Layer 3 of a small transformer language model trained on English Wikipedia (8 layers, counted from 0, width 96).
Take only the direct path to the model's output, skipping the later layers: a vector added to the residual stream pushes a token's score in proportion to its dot product with that token's output vector.

Output vectors of the tokens that the questions are about. A number n stands for (n - 128) times 0.017.
" 1.000": 146, 156, 128, 130, 79, 166, 50, 155, 150, 117, 128, 190, 121, 117, 172, 79, 98, 137, 160, 134, 127, 144, 53, 110, 139, 108, 108, 122, 119, 122, 205, 85, 92, 127, 126, 83, 120, 132, 135, 152, 160, 207, 103, 171, 81, 142, 126, 94, 130, 87, 131, 140, 151, 41, 90, 133, 114, 118, 168, 138, 139, 159, 187, 142, 160, 119, 120, 149, 97, 144, 94, 90, 122, 155, 117, 182, 108, 120, 144, 117, 139, 93, 150, 122, 83, 108, 172, 145, 133, 96, 113, 105, 165, 153, 173, 127
"\"—\"": 158, 149, 147, 102, 168, 166, 109, 165, 102, 103, 113, 209, 99, 84, 153, 81, 128, 163, 79, 113, 140, 142, 41, 138, 135, 168, 103, 175, 173, 113, 150, 112, 91, 159, 131, 93, 103, 160, 171, 160, 117, 249, 139, 128, 104, 100, 78, 94, 114, 135, 105, 127, 106, 94, 137, 80, 164, 101, 84, 199, 117, 173, 157, 170, 159, 63, 83, 135, 25, 148, 104, 127, 134, 171, 144, 139, 151, 133, 87, 100, 136, 109, 165, 69, 141, 156, 120, 141, 81, 124, 131, 164, 122, 139, 175, 89
" abbreviation": 148, 148, 181, 140, 121, 131, 87, 152, 110, 135, 98, 199, 75, 132, 149, 110, 102, 136, 146, 179, 135, 116, 89, 96, 140, 134, 94, 114, 140, 106, 120, 88, 78, 148, 103, 97, 129, 171, 166, 139, 149, 218, 111, 165, 101, 96, 136, 78, 129, 131, 148, 145, 123, 111, 141, 65, 163, 150, 139, 176, 147, 111, 139, 146, 210, 166, 133, 127, 98, 148, 86, 115, 119, 157, 137, 135, 131, 185, 132, 92, 144, 83, 105, 91, 90, 90, 94, 128, 97, 123, 124, 138, 158, 123, 114, 115
"72°": 150, 121, 149, 136, 109, 80, 76, 177, 90, 135, 118, 177, 109, 122, 153, 97, 111, 129, 118, 137, 112, 123, 89, 173, 118, 107, 88, 59, 154, 106, 166, 107, 102, 137, 114, 110, 109, 133, 105, 148, 118, 218, 138, 146, 115, 128, 171, 82, 83, 130, 124, 142, 103, 61, 83, 125, 115, 137, 132, 138, 186, 163, 190, 175, 127, 153, 107, 138, 73, 170, 96, 141, 106, 144, 138, 170, 97, 126, 132, 132, 130, 138, 145, 104, 106, 157, 136, 116, 163, 148, 133, 159, 179, 138, 87, 140
"Rankings": 168, 111, 133, 132, 123, 145, 81, 129, 146, 109, 105, 170, 178, 91, 143, 75, 149, 160, 103, 112, 111, 122, 39, 170, 132, 212, 135, 159, 139, 124, 148, 139, 78, 171, 175, 121, 130, 145, 122, 163, 172, 232, 144, 118, 68, 99, 103, 77, 99, 108, 159, 166, 120, 76, 137, 73, 141, 106, 103, 180, 93, 173, 162, 170, 138, 139, 109, 99, 20, 164, 95, 172, 61, 167, 168, 165, 145, 127, 148, 100, 158, 98, 163, 73, 139, 122, 98, 109, 95, 126, 96, 99, 144, 125, 145, 102
"atri": 138, 105, 142, 129, 174, 169, 87, 158, 93, 93, 150, 174, 91, 95, 144, 80, 127, 153, 122, 123, 123, 117, 114, 150, 149, 110, 105, 119, 121, 134, 138, 95, 111, 156, 94, 114, 134, 129, 110, 202, 132, 198, 111, 145, 118, 112, 139, 82, 69, 182, 116, 147, 142, 96, 106, 95, 176, 155, 108, 149, 159, 145, 168, 176, 166, 139, 97, 173, 105, 161, 99, 138, 111, 131, 150, 151, 111, 125, 93, 116, 132, 138, 118, 85, 131, 112, 129, 141, 115, 118, 116, 125, 141, 105, 117, 98
" same": 171, 138, 153, 117, 128, 128, 163, 211, 131, 114, 152, 133, 76, 109, 155, 120, 84, 144, 28, 128, 114, 150, 86, 132, 119, 124, 110, 119, 128, 144, 141, 163, 108, 131, 98, 96, 136, 146, 121, 174, 159, 204, 145, 66, 102, 116, 161, 134, 110, 159, 142, 150, 131, 104, 126, 125, 158, 138, 102, 170, 155, 112, 180, 123, 111, 128, 80, 111, 113, 127, 96, 137, 115, 115, 131, 133, 135, 165, 142, 119, 118, 142, 116, 104, 121, 132, 105, 133, 142, 160, 140, 101, 102, 85, 127, 110
" Party": 161, 132, 135, 104, 111, 141, 109, 134, 94, 97, 121, 133, 114, 125, 158, 121, 156, 143, 100, 129, 143, 105, 122, 106, 147, 145, 106, 153, 113, 134, 98, 93, 136, 130, 116, 149, 126, 119, 126, 147, 151, 149, 161, 143, 100, 147, 136, 92, 178, 105, 141, 93, 111, 118, 126, 103, 124, 136, 119, 131, 151, 134, 143, 156, 158, 76, 109, 125, 97, 148, 114, 143, 109, 153, 133, 149, 149, 118, 78, 104, 138, 150, 122, 128, 107, 118, 170, 152, 114, 135, 131, 141, 156, 132, 156, 94
"ify": 124, 153, 157, 118, 121, 181, 89, 145, 43, 151, 127, 134, 154, 69, 161, 25, 150, 128, 89, 152, 148, 106, 88, 182, 54, 169, 132, 107, 131, 98, 191, 66, 94, 183, 147, 135, 133, 143, 142, 147, 184, 216, 124, 120, 102, 77, 170, 77, 106, 134, 149, 158, 169, 61, 141, 122, 148, 139, 121, 154, 151, 134, 153, 136, 119, 178, 118, 138, 67, 159, 118, 189, 105, 101, 118, 149, 106, 175, 124, 133, 115, 96, 119, 56, 88, 167, 108, 132, 99, 81, 128, 136, 150, 159, 120, 124
" called": 136, 148, 184, 127, 101, 113, 112, 147, 116, 137, 98, 155, 97, 79, 147, 115, 104, 123, 105, 136, 107, 110, 74, 122, 131, 117, 121, 110, 147, 122, 124, 94, 147, 138, 114, 125, 116, 142, 161, 157, 147, 158, 147, 130, 109, 135, 158, 114, 146, 115, 129, 152, 144, 82, 140, 120, 145, 136, 102, 163, 151, 108, 153, 139, 158, 134, 153, 97, 126, 83, 133, 113, 151, 115, 126, 118, 133, 140, 123, 90, 129, 156, 148, 145, 99, 146, 138, 103, 124, 126, 121, 98, 167, 156, 132, 127
"Climate": 196, 165, 192, 150, 136, 131, 106, 166, 106, 97, 155, 214, 118, 99, 117, 39, 94, 172, 128, 86, 135, 156, 17, 179, 130, 127, 65, 127, 118, 109, 138, 133, 137, 150, 130, 102, 85, 168, 126, 123, 142, 218, 122, 149, 132, 100, 133, 71, 116, 115, 156, 126, 130, 83, 106, 73, 108, 135, 95, 149, 125, 111, 131, 205, 186, 90, 128, 140, 81, 156, 83, 142, 82, 146, 121, 153, 149, 163, 143, 138, 158, 107, 63, 85, 119, 153, 133, 119, 114, 106, 141, 173, 142, 162, 138, 121
" |": 137, 156, 108, 142, 156, 98, 116, 103, 152, 162, 111, 90, 108, 128, 97, 148, 155, 173, 117, 111, 116, 144, 171, 131, 130, 89, 140, 132, 138, 142, 144, 146, 100, 106, 129, 141, 116, 135, 93, 139, 95, 104, 113, 121, 156, 95, 103, 128, 157, 123, 143, 135, 162, 132, 129, 120, 100, 106, 151, 140, 97, 96, 102, 132, 95, 128, 153, 140, 98, 133, 148, 130, 134, 126, 105, 136, 157, 98, 138, 116, 91, 104, 141, 153, 163, 141, 160, 126, 150, 133, 134, 95, 125, 115, 185, 145
" Metacritic": 180, 119, 164, 92, 137, 148, 92, 189, 102, 73, 109, 243, 127, 118, 177, 90, 118, 144, 38, 180, 148, 113, 45, 144, 81, 163, 127, 174, 127, 155, 144, 149, 127, 124, 135, 75, 101, 192, 147, 175, 122, 216, 126, 164, 109, 135, 130, 78, 84, 113, 143, 121, 124, 111, 168, 53, 141, 91, 133, 139, 143, 106, 174, 191, 220, 123, 108, 155, 28, 154, 95, 86, 88, 173, 101, 138, 191, 130, 102, 77, 133, 125, 107, 65, 145, 127, 133, 124, 113, 63, 151, 76, 149, 174, 126, 108
" Union": 135, 166, 129, 88, 110, 124, 127, 120, 106, 129, 105, 113, 103, 120, 141, 142, 147, 156, 123, 143, 103, 143, 83, 108, 142, 139, 124, 119, 126, 123, 124, 122, 132, 130, 115, 130, 131, 137, 143, 157, 124, 145, 147, 133, 95, 139, 125, 102, 135, 122, 132, 88, 167, 108, 126, 90, 154, 130, 111, 108, 155, 134, 129, 160, 150, 115, 104, 128, 119, 124, 99, 148, 129, 147, 155, 147, 134, 118, 138, 136, 127, 159, 96, 106, 99, 129, 141, 162, 126, 138, 132, 131, 114, 139, 146, 135
");": 133, 133, 170, 132, 67, 139, 152, 142, 118, 128, 118, 156, 109, 129, 106, 96, 136, 166, 107, 128, 84, 157, 87, 129, 151, 144, 106, 95, 136, 87, 88, 108, 149, 149, 125, 123, 154, 189, 104, 150, 129, 176, 116, 130, 171, 112, 163, 90, 144, 136, 93, 108, 115, 125, 159, 88, 127, 182, 91, 137, 149, 130, 142, 183, 68, 99, 131, 141, 76, 164, 122, 139, 121, 126, 165, 134, 111, 198, 106, 107, 92, 82, 153, 67, 96, 161, 173, 150, 158, 145, 129, 116, 125, 137, 129, 93
"Threw": 160, 154, 168, 160, 115, 175, 73, 194, 143, 129, 143, 161, 68, 135, 109, 49, 27, 137, 131, 129, 152, 70, 50, 141, 143, 116, 105, 126, 159, 121, 186, 54, 154, 138, 87, 126, 84, 159, 219, 165, 138, 234, 136, 140, 110, 88, 142, 77, 153, 119, 154, 140, 67, 81, 124, 89, 159, 152, 155, 175, 129, 165, 186, 213, 162, 112, 102, 144, 65, 113, 92, 99, 95, 138, 86, 160, 128, 144, 103, 133, 87, 107, 132, 55, 154, 175, 124, 169, 130, 115, 152, 116, 115, 82, 142, 112
"^{#}": 115, 187, 126, 149, 74, 114, 74, 164, 186, 78, 95, 180, 131, 122, 156, 76, 109, 206, 53, 115, 137, 125, 78, 175, 150, 150, 95, 151, 103, 102, 143, 97, 70, 157, 126, 108, 93, 118, 136, 219, 167, 240, 141, 182, 87, 106, 99, 77, 124, 137, 162, 175, 61, 84, 159, 95, 131, 161, 95, 117, 168, 142, 168, 177, 154, 87, 66, 125, 24, 182, 102, 139, 95, 172, 135, 181, 123, 159, 147, 90, 145, 77, 93, 102, 82, 149, 102, 99, 162, 131, 138, 137, 138, 170, 186, 104
"}": 171, 121, 154, 124, 81, 116, 93, 129, 156, 123, 107, 150, 147, 78, 127, 91, 111, 170, 134, 142, 90, 144, 94, 141, 112, 126, 128, 123, 161, 114, 142, 130, 123, 105, 165, 151, 140, 181, 108, 158, 157, 196, 124, 152, 124, 115, 158, 103, 135, 134, 111, 105, 102, 94, 108, 89, 116, 133, 151, 118, 133, 135, 164, 118, 122, 96, 107, 145, 104, 125, 119, 167, 111, 120, 178, 166, 160, 157, 135, 150, 107, 95, 82, 90, 156, 128, 142, 137, 89, 120, 122, 137, 146, 104, 139, 104
"3.1)": 134, 120, 180, 89, 73, 173, 97, 188, 103, 118, 104, 199, 112, 70, 96, 112, 49, 187, 85, 99, 85, 165, 93, 124, 174, 148, 79, 96, 147, 104, 192, 91, 79, 139, 118, 87, 126, 194, 153, 157, 109, 245, 82, 137, 131, 109, 110, 81, 109, 83, 126, 144, 108, 83, 152, 104, 138, 121, 121, 168, 159, 160, 183, 145, 162, 104, 98, 113, 36, 190, 78, 180, 127, 117, 155, 163, 164, 187, 178, 115, 153, 122, 79, 98, 117, 151, 182, 124, 173, 106, 110, 141, 129, 164, 114, 110
" ===": 157, 117, 137, 155, 86, 201, 78, 173, 154, 94, 145, 137, 146, 110, 130, 104, 105, 114, 108, 138, 93, 117, 66, 137, 160, 92, 131, 153, 166, 148, 182, 156, 91, 151, 149, 78, 133, 125, 135, 120, 137, 145, 82, 102, 163, 105, 83, 78, 168, 96, 150, 190, 141, 86, 152, 122, 145, 178, 188, 151, 115, 113, 177, 150, 135, 136, 104, 128, 125, 121, 106, 74, 122, 139, 169, 130, 119, 104, 72, 131, 113, 131, 137, 63, 128, 157, 170, 147, 73, 100, 147, 78, 141, 137, 163, 98

Each question shows what one neuron of this layer's MLP adds at an activation of 1. A number n stands for (n - 128) times 0.0053.

n10: 153, 140, 106, 132, 105, 124, 140, 105, 122, 108, 113, 148, 117, 145, 134, 146, 138, 130, 115, 187, 131, 131, 123, 121, 112, 166, 134, 128, 131, 157, 85, 97, 129, 141, 98, 151, 144, 108, 109, 121, 59, 175, 153, 129, 117, 147, 109, 143, 155, 133, 154, 136, 153, 136, 130, 108, 133, 150, 106, 156, 116, 79, 132, 141, 156, 130, 124, 122, 136, 131, 102, 171, 136, 109, 130, 157, 123, 119, 78, 109, 89, 122, 120, 143, 122, 107, 127, 146, 112, 111, 98, 125, 119, 129, 167, 146
Which of these tokens does it push up most? " Party"

n287: 132, 100, 68, 158, 126, 160, 122, 175, 150, 163, 118, 99, 79, 109, 106, 156, 104, 125, 102, 125, 143, 147, 155, 122, 129, 137, 126, 124, 147, 195, 157, 134, 107, 165, 124, 132, 184, 160, 128, 134, 119, 185, 130, 125, 125, 148, 114, 80, 167, 113, 106, 88, 119, 134, 126, 178, 151, 132, 97, 154, 151, 121, 137, 122, 145, 114, 114, 136, 153, 71, 100, 127, 109, 98, 132, 142, 115, 127, 131, 122, 131, 39, 106, 126, 83, 111, 125, 102, 184, 98, 148, 138, 130, 119, 127, 109
Which three tokens does it push up most, strongest first? "3.1)", " same", "Threw"

n58: 126, 159, 163, 115, 139, 129, 157, 155, 157, 115, 110, 178, 96, 132, 157, 113, 123, 120, 140, 114, 120, 124, 118, 132, 141, 147, 141, 120, 121, 151, 159, 138, 136, 153, 121, 127, 97, 140, 112, 124, 97, 107, 112, 107, 168, 91, 106, 123, 141, 150, 136, 182, 133, 109, 153, 123, 136, 93, 120, 109, 90, 79, 70, 180, 98, 121, 104, 185, 135, 112, 151, 156, 134, 148, 110, 109, 122, 119, 114, 129, 162, 87, 141, 124, 101, 114, 135, 108, 119, 123, 88, 154, 115, 133, 143, 147
Which three tokens does it push up most, strongest first? "Climate", "\"—\"", " |"

n160: 88, 120, 135, 141, 111, 119, 130, 103, 153, 125, 153, 113, 121, 165, 108, 96, 121, 140, 122, 130, 131, 124, 104, 111, 131, 130, 129, 136, 157, 129, 124, 115, 116, 144, 185, 137, 155, 137, 113, 132, 103, 83, 122, 75, 107, 162, 120, 153, 126, 98, 128, 108, 119, 87, 120, 104, 106, 157, 123, 119, 134, 120, 146, 142, 130, 146, 156, 101, 148, 126, 138, 106, 114, 125, 112, 165, 118, 106, 116, 148, 144, 155, 119, 131, 151, 140, 134, 149, 147, 171, 113, 127, 151, 106, 141, 137
Which of these tokens does it push up most? " ==="

n263: 154, 145, 164, 149, 122, 167, 103, 152, 135, 174, 147, 120, 131, 119, 98, 93, 149, 116, 116, 126, 146, 169, 88, 141, 137, 120, 109, 99, 166, 106, 159, 52, 110, 98, 131, 180, 151, 163, 124, 166, 168, 128, 145, 107, 133, 142, 139, 117, 101, 122, 154, 119, 168, 83, 105, 146, 144, 137, 113, 87, 130, 95, 134, 134, 111, 95, 125, 110, 113, 72, 136, 179, 103, 108, 88, 105, 125, 108, 99, 146, 106, 79, 160, 120, 145, 148, 126, 95, 115, 155, 159, 141, 179, 152, 146, 95
Which of these tokens does it push up most? "ify"

n209: 133, 145, 102, 130, 118, 137, 191, 115, 128, 109, 126, 158, 141, 162, 131, 116, 103, 149, 130, 103, 116, 160, 119, 86, 121, 95, 148, 168, 136, 171, 100, 118, 118, 130, 157, 152, 80, 116, 114, 135, 124, 163, 122, 148, 140, 118, 150, 126, 153, 99, 111, 76, 157, 117, 122, 136, 147, 130, 168, 123, 163, 128, 61, 108, 135, 162, 133, 110, 151, 103, 141, 99, 124, 129, 132, 78, 108, 113, 127, 123, 149, 101, 124, 135, 121, 81, 168, 109, 165, 114, 157, 141, 108, 113, 117, 176
Pushed down most: "Rankings"

n324: 145, 132, 107, 113, 118, 102, 152, 144, 99, 148, 95, 122, 150, 153, 136, 154, 136, 114, 126, 119, 119, 121, 123, 99, 146, 148, 142, 142, 111, 131, 114, 119, 146, 105, 113, 142, 145, 117, 139, 103, 88, 125, 128, 116, 107, 128, 120, 118, 158, 115, 147, 132, 149, 140, 130, 146, 113, 123, 146, 130, 128, 123, 133, 122, 127, 123, 114, 123, 107, 112, 160, 130, 137, 142, 112, 142, 153, 124, 108, 132, 116, 107, 136, 168, 140, 130, 99, 146, 137, 145, 172, 99, 132, 90, 137, 124
Which three tokens does it push up most, strongest first? " |", " Party", " Union"

n228: 116, 110, 142, 113, 149, 121, 163, 147, 131, 147, 120, 131, 129, 154, 129, 136, 131, 127, 141, 111, 160, 132, 75, 97, 126, 152, 115, 162, 136, 111, 139, 144, 147, 109, 142, 145, 122, 124, 157, 116, 113, 61, 132, 161, 110, 87, 118, 131, 121, 138, 133, 139, 116, 129, 90, 122, 161, 132, 120, 142, 132, 96, 136, 111, 122, 96, 96, 160, 123, 120, 183, 120, 141, 154, 95, 124, 116, 104, 101, 104, 135, 110, 153, 168, 125, 114, 137, 140, 114, 110, 116, 183, 110, 122, 125, 154
Which of these tokens does it push up most? "\"—\""

n116: 167, 97, 139, 97, 141, 81, 124, 134, 182, 150, 109, 101, 167, 137, 90, 152, 186, 98, 148, 147, 119, 173, 108, 131, 99, 78, 140, 99, 173, 119, 64, 142, 122, 120, 160, 120, 152, 128, 148, 105, 134, 124, 132, 97, 132, 121, 176, 122, 140, 108, 152, 133, 144, 181, 152, 108, 100, 135, 133, 95, 151, 111, 142, 117, 107, 110, 102, 144, 132, 115, 110, 159, 127, 145, 92, 151, 141, 151, 178, 92, 172, 115, 133, 126, 142, 113, 122, 102, 118, 133, 76, 132, 170, 89, 123, 94
Which two tokens does it push up most, strongest first? "}", " |"

n273: 154, 124, 109, 70, 161, 146, 130, 97, 140, 152, 117, 83, 145, 119, 171, 171, 148, 146, 138, 100, 166, 130, 99, 136, 136, 92, 110, 99, 133, 140, 109, 68, 128, 127, 109, 158, 116, 130, 97, 152, 185, 102, 112, 91, 119, 130, 118, 188, 127, 95, 131, 141, 154, 134, 162, 126, 147, 115, 105, 152, 141, 136, 158, 162, 143, 151, 147, 94, 80, 113, 139, 159, 157, 137, 97, 97, 120, 142, 116, 125, 130, 99, 106, 130, 140, 128, 100, 108, 91, 111, 148, 139, 145, 139, 108, 144
Which two tokens does it push up most, strongest first? "ify", " called"

n174: 173, 94, 122, 129, 165, 98, 115, 121, 132, 171, 88, 103, 145, 85, 105, 141, 126, 134, 147, 113, 147, 97, 91, 115, 80, 134, 123, 131, 137, 77, 106, 101, 151, 127, 188, 125, 118, 153, 98, 144, 89, 135, 118, 122, 140, 153, 133, 167, 124, 128, 173, 197, 131, 160, 103, 76, 150, 96, 155, 104, 158, 69, 171, 86, 136, 137, 130, 112, 115, 137, 108, 150, 175, 174, 133, 141, 133, 155, 123, 103, 104, 115, 149, 150, 139, 115, 147, 159, 100, 122, 127, 117, 130, 130, 114, 123
Which of these tokens does it push up most? "}"

n338: 84, 142, 99, 150, 135, 113, 119, 129, 127, 130, 124, 164, 129, 159, 107, 92, 121, 115, 141, 164, 109, 141, 142, 116, 103, 90, 129, 117, 115, 162, 120, 124, 128, 97, 126, 123, 101, 144, 189, 111, 139, 103, 142, 147, 127, 165, 123, 117, 92, 117, 147, 138, 132, 116, 156, 114, 143, 113, 150, 101, 55, 124, 127, 147, 109, 145, 124, 104, 106, 103, 202, 104, 109, 85, 118, 172, 143, 127, 158, 121, 117, 157, 174, 117, 115, 145, 112, 148, 145, 137, 170, 130, 174, 143, 90, 150
Which of these tokens does it push up most? "Threw"

n251: 118, 134, 135, 144, 123, 90, 137, 88, 105, 142, 97, 95, 132, 117, 113, 161, 105, 130, 126, 123, 129, 163, 131, 126, 123, 147, 137, 134, 143, 116, 139, 82, 110, 110, 117, 133, 140, 123, 132, 154, 133, 154, 138, 128, 126, 113, 106, 147, 124, 119, 139, 116, 144, 128, 118, 137, 130, 161, 140, 137, 117, 138, 136, 112, 131, 151, 192, 147, 102, 134, 115, 163, 157, 114, 79, 128, 127, 139, 111, 172, 110, 91, 119, 117, 111, 117, 116, 141, 110, 113, 101, 110, 124, 178, 130, 127
Which of these tokens does it push up most? "ify"

n157: 119, 130, 155, 164, 132, 108, 114, 121, 69, 173, 155, 114, 127, 134, 103, 89, 141, 70, 122, 133, 131, 87, 132, 139, 115, 153, 119, 146, 108, 100, 130, 110, 105, 89, 148, 147, 113, 138, 163, 90, 141, 126, 108, 155, 124, 119, 128, 158, 134, 124, 129, 153, 146, 166, 86, 112, 121, 112, 108, 136, 82, 139, 148, 166, 125, 139, 124, 136, 96, 119, 121, 146, 159, 130, 118, 138, 132, 81, 107, 124, 101, 124, 110, 121, 154, 123, 123, 153, 124, 175, 136, 138, 137, 180, 163, 153
Which two tokens does it push up most, strongest first? "ify", "Threw"

n275: 109, 114, 120, 152, 154, 167, 151, 104, 112, 154, 148, 137, 115, 135, 149, 125, 94, 87, 93, 128, 139, 95, 157, 81, 151, 142, 111, 180, 139, 134, 82, 63, 123, 106, 119, 113, 108, 98, 140, 122, 175, 150, 107, 157, 104, 158, 127, 118, 138, 149, 80, 124, 141, 161, 120, 141, 95, 133, 106, 178, 110, 135, 161, 96, 127, 92, 131, 168, 100, 106, 82, 147, 162, 86, 174, 86, 114, 138, 100, 124, 117, 96, 175, 212, 123, 124, 94, 126, 137, 127, 82, 107, 167, 156, 165, 151
Pushed down most: "Climate"

n195: 128, 157, 138, 90, 122, 131, 153, 153, 140, 129, 123, 134, 139, 100, 107, 107, 133, 98, 120, 155, 138, 125, 117, 139, 120, 138, 125, 146, 146, 132, 100, 122, 104, 160, 138, 118, 105, 169, 135, 126, 187, 103, 146, 82, 154, 109, 104, 164, 97, 152, 124, 117, 125, 114, 137, 107, 101, 99, 85, 203, 145, 104, 147, 122, 129, 127, 118, 153, 178, 131, 58, 136, 139, 126, 119, 140, 103, 134, 122, 124, 110, 126, 139, 144, 155, 106, 150, 140, 112, 71, 139, 125, 129, 106, 131, 161
Which of these tokens does it push up most? " same"

n241: 119, 130, 124, 110, 147, 76, 108, 124, 136, 154, 68, 132, 86, 109, 145, 106, 139, 82, 168, 167, 104, 139, 113, 91, 114, 106, 76, 114, 146, 168, 157, 111, 192, 126, 89, 126, 122, 126, 109, 159, 136, 165, 132, 152, 143, 143, 94, 57, 116, 143, 120, 154, 140, 135, 183, 85, 179, 105, 156, 161, 149, 111, 134, 98, 150, 156, 101, 116, 124, 155, 66, 141, 124, 139, 147, 158, 152, 160, 139, 117, 119, 127, 116, 126, 106, 123, 131, 106, 167, 108, 131, 98, 124, 103, 119, 124
Pushed down most: " |"

n277: 140, 147, 118, 119, 182, 105, 136, 122, 110, 125, 133, 131, 142, 125, 111, 161, 148, 119, 151, 95, 119, 108, 106, 148, 122, 128, 117, 128, 121, 116, 145, 132, 72, 160, 143, 122, 117, 124, 133, 66, 169, 139, 76, 169, 153, 98, 165, 120, 211, 131, 86, 112, 82, 96, 107, 134, 126, 138, 144, 130, 143, 141, 136, 120, 119, 142, 132, 161, 111, 127, 132, 127, 114, 142, 96, 139, 147, 135, 99, 125, 112, 144, 120, 136, 146, 97, 92, 133, 133, 112, 152, 161, 119, 135, 147, 150
Which of these tokens does it push up most? "Climate"

n379: 114, 136, 95, 137, 105, 132, 136, 91, 97, 133, 144, 146, 108, 144, 96, 158, 126, 137, 151, 107, 87, 121, 135, 149, 98, 131, 147, 131, 108, 144, 140, 134, 155, 99, 105, 108, 124, 130, 137, 132, 90, 116, 138, 153, 120, 126, 126, 160, 126, 119, 87, 121, 154, 125, 159, 155, 107, 130, 134, 117, 141, 110, 148, 131, 126, 126, 130, 108, 159, 141, 140, 135, 132, 135, 140, 156, 117, 88, 128, 147, 118, 136, 87, 127, 117, 106, 154, 149, 114, 131, 164, 148, 132, 136, 103, 141
Which two tokens does it push up most, strongest first? " Union", " |"

n244: 170, 114, 139, 142, 138, 114, 118, 124, 134, 119, 74, 118, 141, 147, 102, 107, 126, 166, 157, 98, 140, 146, 163, 139, 118, 145, 92, 156, 130, 109, 121, 160, 108, 130, 123, 150, 110, 145, 99, 124, 78, 144, 141, 141, 138, 127, 115, 72, 118, 125, 104, 114, 110, 122, 125, 95, 133, 130, 172, 165, 94, 109, 104, 178, 133, 109, 93, 128, 111, 98, 105, 125, 112, 95, 113, 149, 122, 160, 142, 122, 137, 127, 128, 133, 164, 140, 122, 106, 147, 138, 165, 154, 180, 128, 153, 149
Which of these tokens does it push up most? "Climate"

n40: 156, 169, 110, 109, 112, 97, 145, 159, 149, 147, 94, 151, 160, 95, 110, 129, 124, 125, 124, 131, 136, 124, 79, 71, 147, 94, 125, 137, 116, 103, 104, 129, 101, 166, 160, 110, 129, 120, 162, 159, 137, 107, 125, 94, 131, 111, 151, 105, 109, 145, 170, 103, 87, 99, 158, 126, 124, 142, 135, 138, 135, 155, 149, 125, 109, 136, 128, 120, 97, 165, 143, 141, 134, 154, 179, 122, 126, 119, 166, 154, 149, 137, 115, 89, 105, 122, 115, 102, 161, 138, 111, 140, 176, 103, 155, 96
Which two tokens does it push up most, strongest first? "^{#}", "Rankings"

n111: 148, 125, 179, 104, 90, 105, 94, 124, 166, 115, 97, 113, 77, 130, 151, 158, 118, 113, 139, 99, 180, 141, 161, 94, 131, 168, 112, 141, 107, 102, 106, 133, 142, 99, 101, 108, 104, 142, 199, 161, 115, 128, 157, 162, 139, 105, 107, 146, 99, 123, 173, 150, 133, 118, 135, 134, 172, 149, 146, 144, 133, 132, 184, 146, 93, 92, 124, 124, 102, 98, 160, 148, 102, 49, 153, 153, 67, 104, 164, 187, 115, 94, 132, 116, 109, 149, 115, 111, 140, 103, 132, 124, 143, 106, 139, 113
Which three tokens does it push up most, strongest first? "Threw", "^{#}", "3.1)"

n380: 133, 158, 120, 113, 125, 145, 105, 137, 126, 129, 119, 142, 122, 150, 99, 155, 161, 121, 106, 124, 80, 150, 72, 172, 114, 139, 132, 141, 126, 156, 135, 164, 141, 131, 103, 124, 169, 139, 104, 133, 123, 93, 132, 118, 104, 84, 121, 129, 171, 123, 151, 109, 142, 171, 189, 120, 124, 132, 140, 121, 132, 136, 140, 152, 157, 119, 138, 138, 138, 89, 102, 135, 148, 59, 122, 139, 80, 138, 119, 135, 119, 134, 121, 177, 103, 134, 130, 135, 125, 133, 93, 114, 172, 124, 119, 109
Which of these tokens does it push up most? " ==="

n242: 96, 98, 127, 130, 115, 107, 116, 94, 138, 149, 157, 111, 119, 143, 111, 113, 132, 132, 140, 145, 57, 111, 127, 97, 123, 117, 169, 146, 159, 135, 141, 135, 139, 124, 137, 128, 143, 128, 155, 129, 141, 163, 166, 168, 88, 147, 126, 139, 138, 88, 158, 109, 138, 105, 96, 150, 108, 157, 115, 145, 123, 160, 156, 115, 125, 162, 129, 137, 148, 131, 55, 171, 108, 150, 112, 124, 128, 146, 124, 143, 152, 92, 121, 129, 97, 90, 152, 147, 95, 107, 111, 154, 141, 137, 122, 94
Which of these tokens does it push up most? " 1.000"

n372: 151, 130, 141, 151, 135, 109, 77, 147, 139, 102, 131, 112, 140, 159, 118, 119, 130, 139, 143, 135, 146, 155, 139, 160, 151, 124, 165, 131, 113, 126, 138, 141, 97, 153, 125, 93, 152, 129, 152, 139, 148, 105, 124, 136, 128, 144, 142, 106, 148, 118, 114, 163, 117, 105, 91, 108, 130, 135, 117, 165, 105, 116, 124, 140, 101, 143, 121, 164, 84, 120, 99, 114, 100, 107, 111, 124, 95, 113, 112, 118, 117, 129, 140, 93, 125, 122, 140, 128, 133, 159, 111, 111, 141, 172, 152, 135
Pushed down most: " Union"

n245: 135, 129, 101, 60, 123, 107, 119, 127, 139, 108, 107, 122, 141, 130, 98, 117, 138, 167, 142, 88, 149, 121, 113, 106, 112, 107, 136, 134, 124, 146, 135, 142, 109, 105, 116, 126, 92, 121, 113, 132, 114, 139, 118, 141, 97, 131, 115, 155, 144, 148, 101, 130, 139, 154, 158, 130, 120, 86, 116, 140, 135, 139, 148, 169, 131, 145, 111, 170, 123, 131, 139, 114, 155, 176, 112, 136, 141, 112, 124, 160, 132, 116, 139, 145, 147, 132, 119, 130, 133, 157, 122, 157, 122, 96, 138, 123
Which two tokens does it push up most, strongest first? "\"—\"", " |"

n94: 146, 160, 84, 133, 142, 165, 109, 173, 117, 144, 146, 144, 110, 106, 90, 135, 151, 123, 129, 130, 132, 191, 125, 151, 147, 108, 123, 125, 79, 150, 114, 135, 168, 134, 174, 95, 175, 128, 124, 136, 104, 154, 124, 102, 112, 105, 174, 56, 123, 124, 126, 153, 129, 128, 162, 103, 122, 120, 139, 102, 166, 144, 117, 117, 128, 124, 115, 140, 162, 151, 144, 115, 150, 135, 119, 159, 69, 125, 125, 116, 104, 92, 108, 147, 97, 126, 152, 137, 142, 129, 94, 113, 101, 118, 142, 97
Which of these tokens does it push up most? ");"

n141: 119, 101, 114, 153, 143, 133, 154, 99, 150, 117, 110, 151, 171, 113, 138, 105, 119, 128, 117, 113, 118, 102, 128, 88, 121, 147, 138, 176, 139, 153, 123, 138, 94, 122, 110, 148, 87, 157, 129, 98, 109, 122, 72, 148, 147, 114, 113, 87, 138, 103, 108, 160, 128, 122, 88, 151, 104, 102, 151, 129, 136, 95, 134, 148, 111, 130, 145, 127, 149, 168, 147, 109, 204, 126, 133, 153, 118, 149, 80, 107, 140, 122, 163, 109, 148, 142, 167, 133, 136, 139, 155, 118, 84, 127, 111, 189
Which two tokens does it push up most, strongest first? " ===", " |"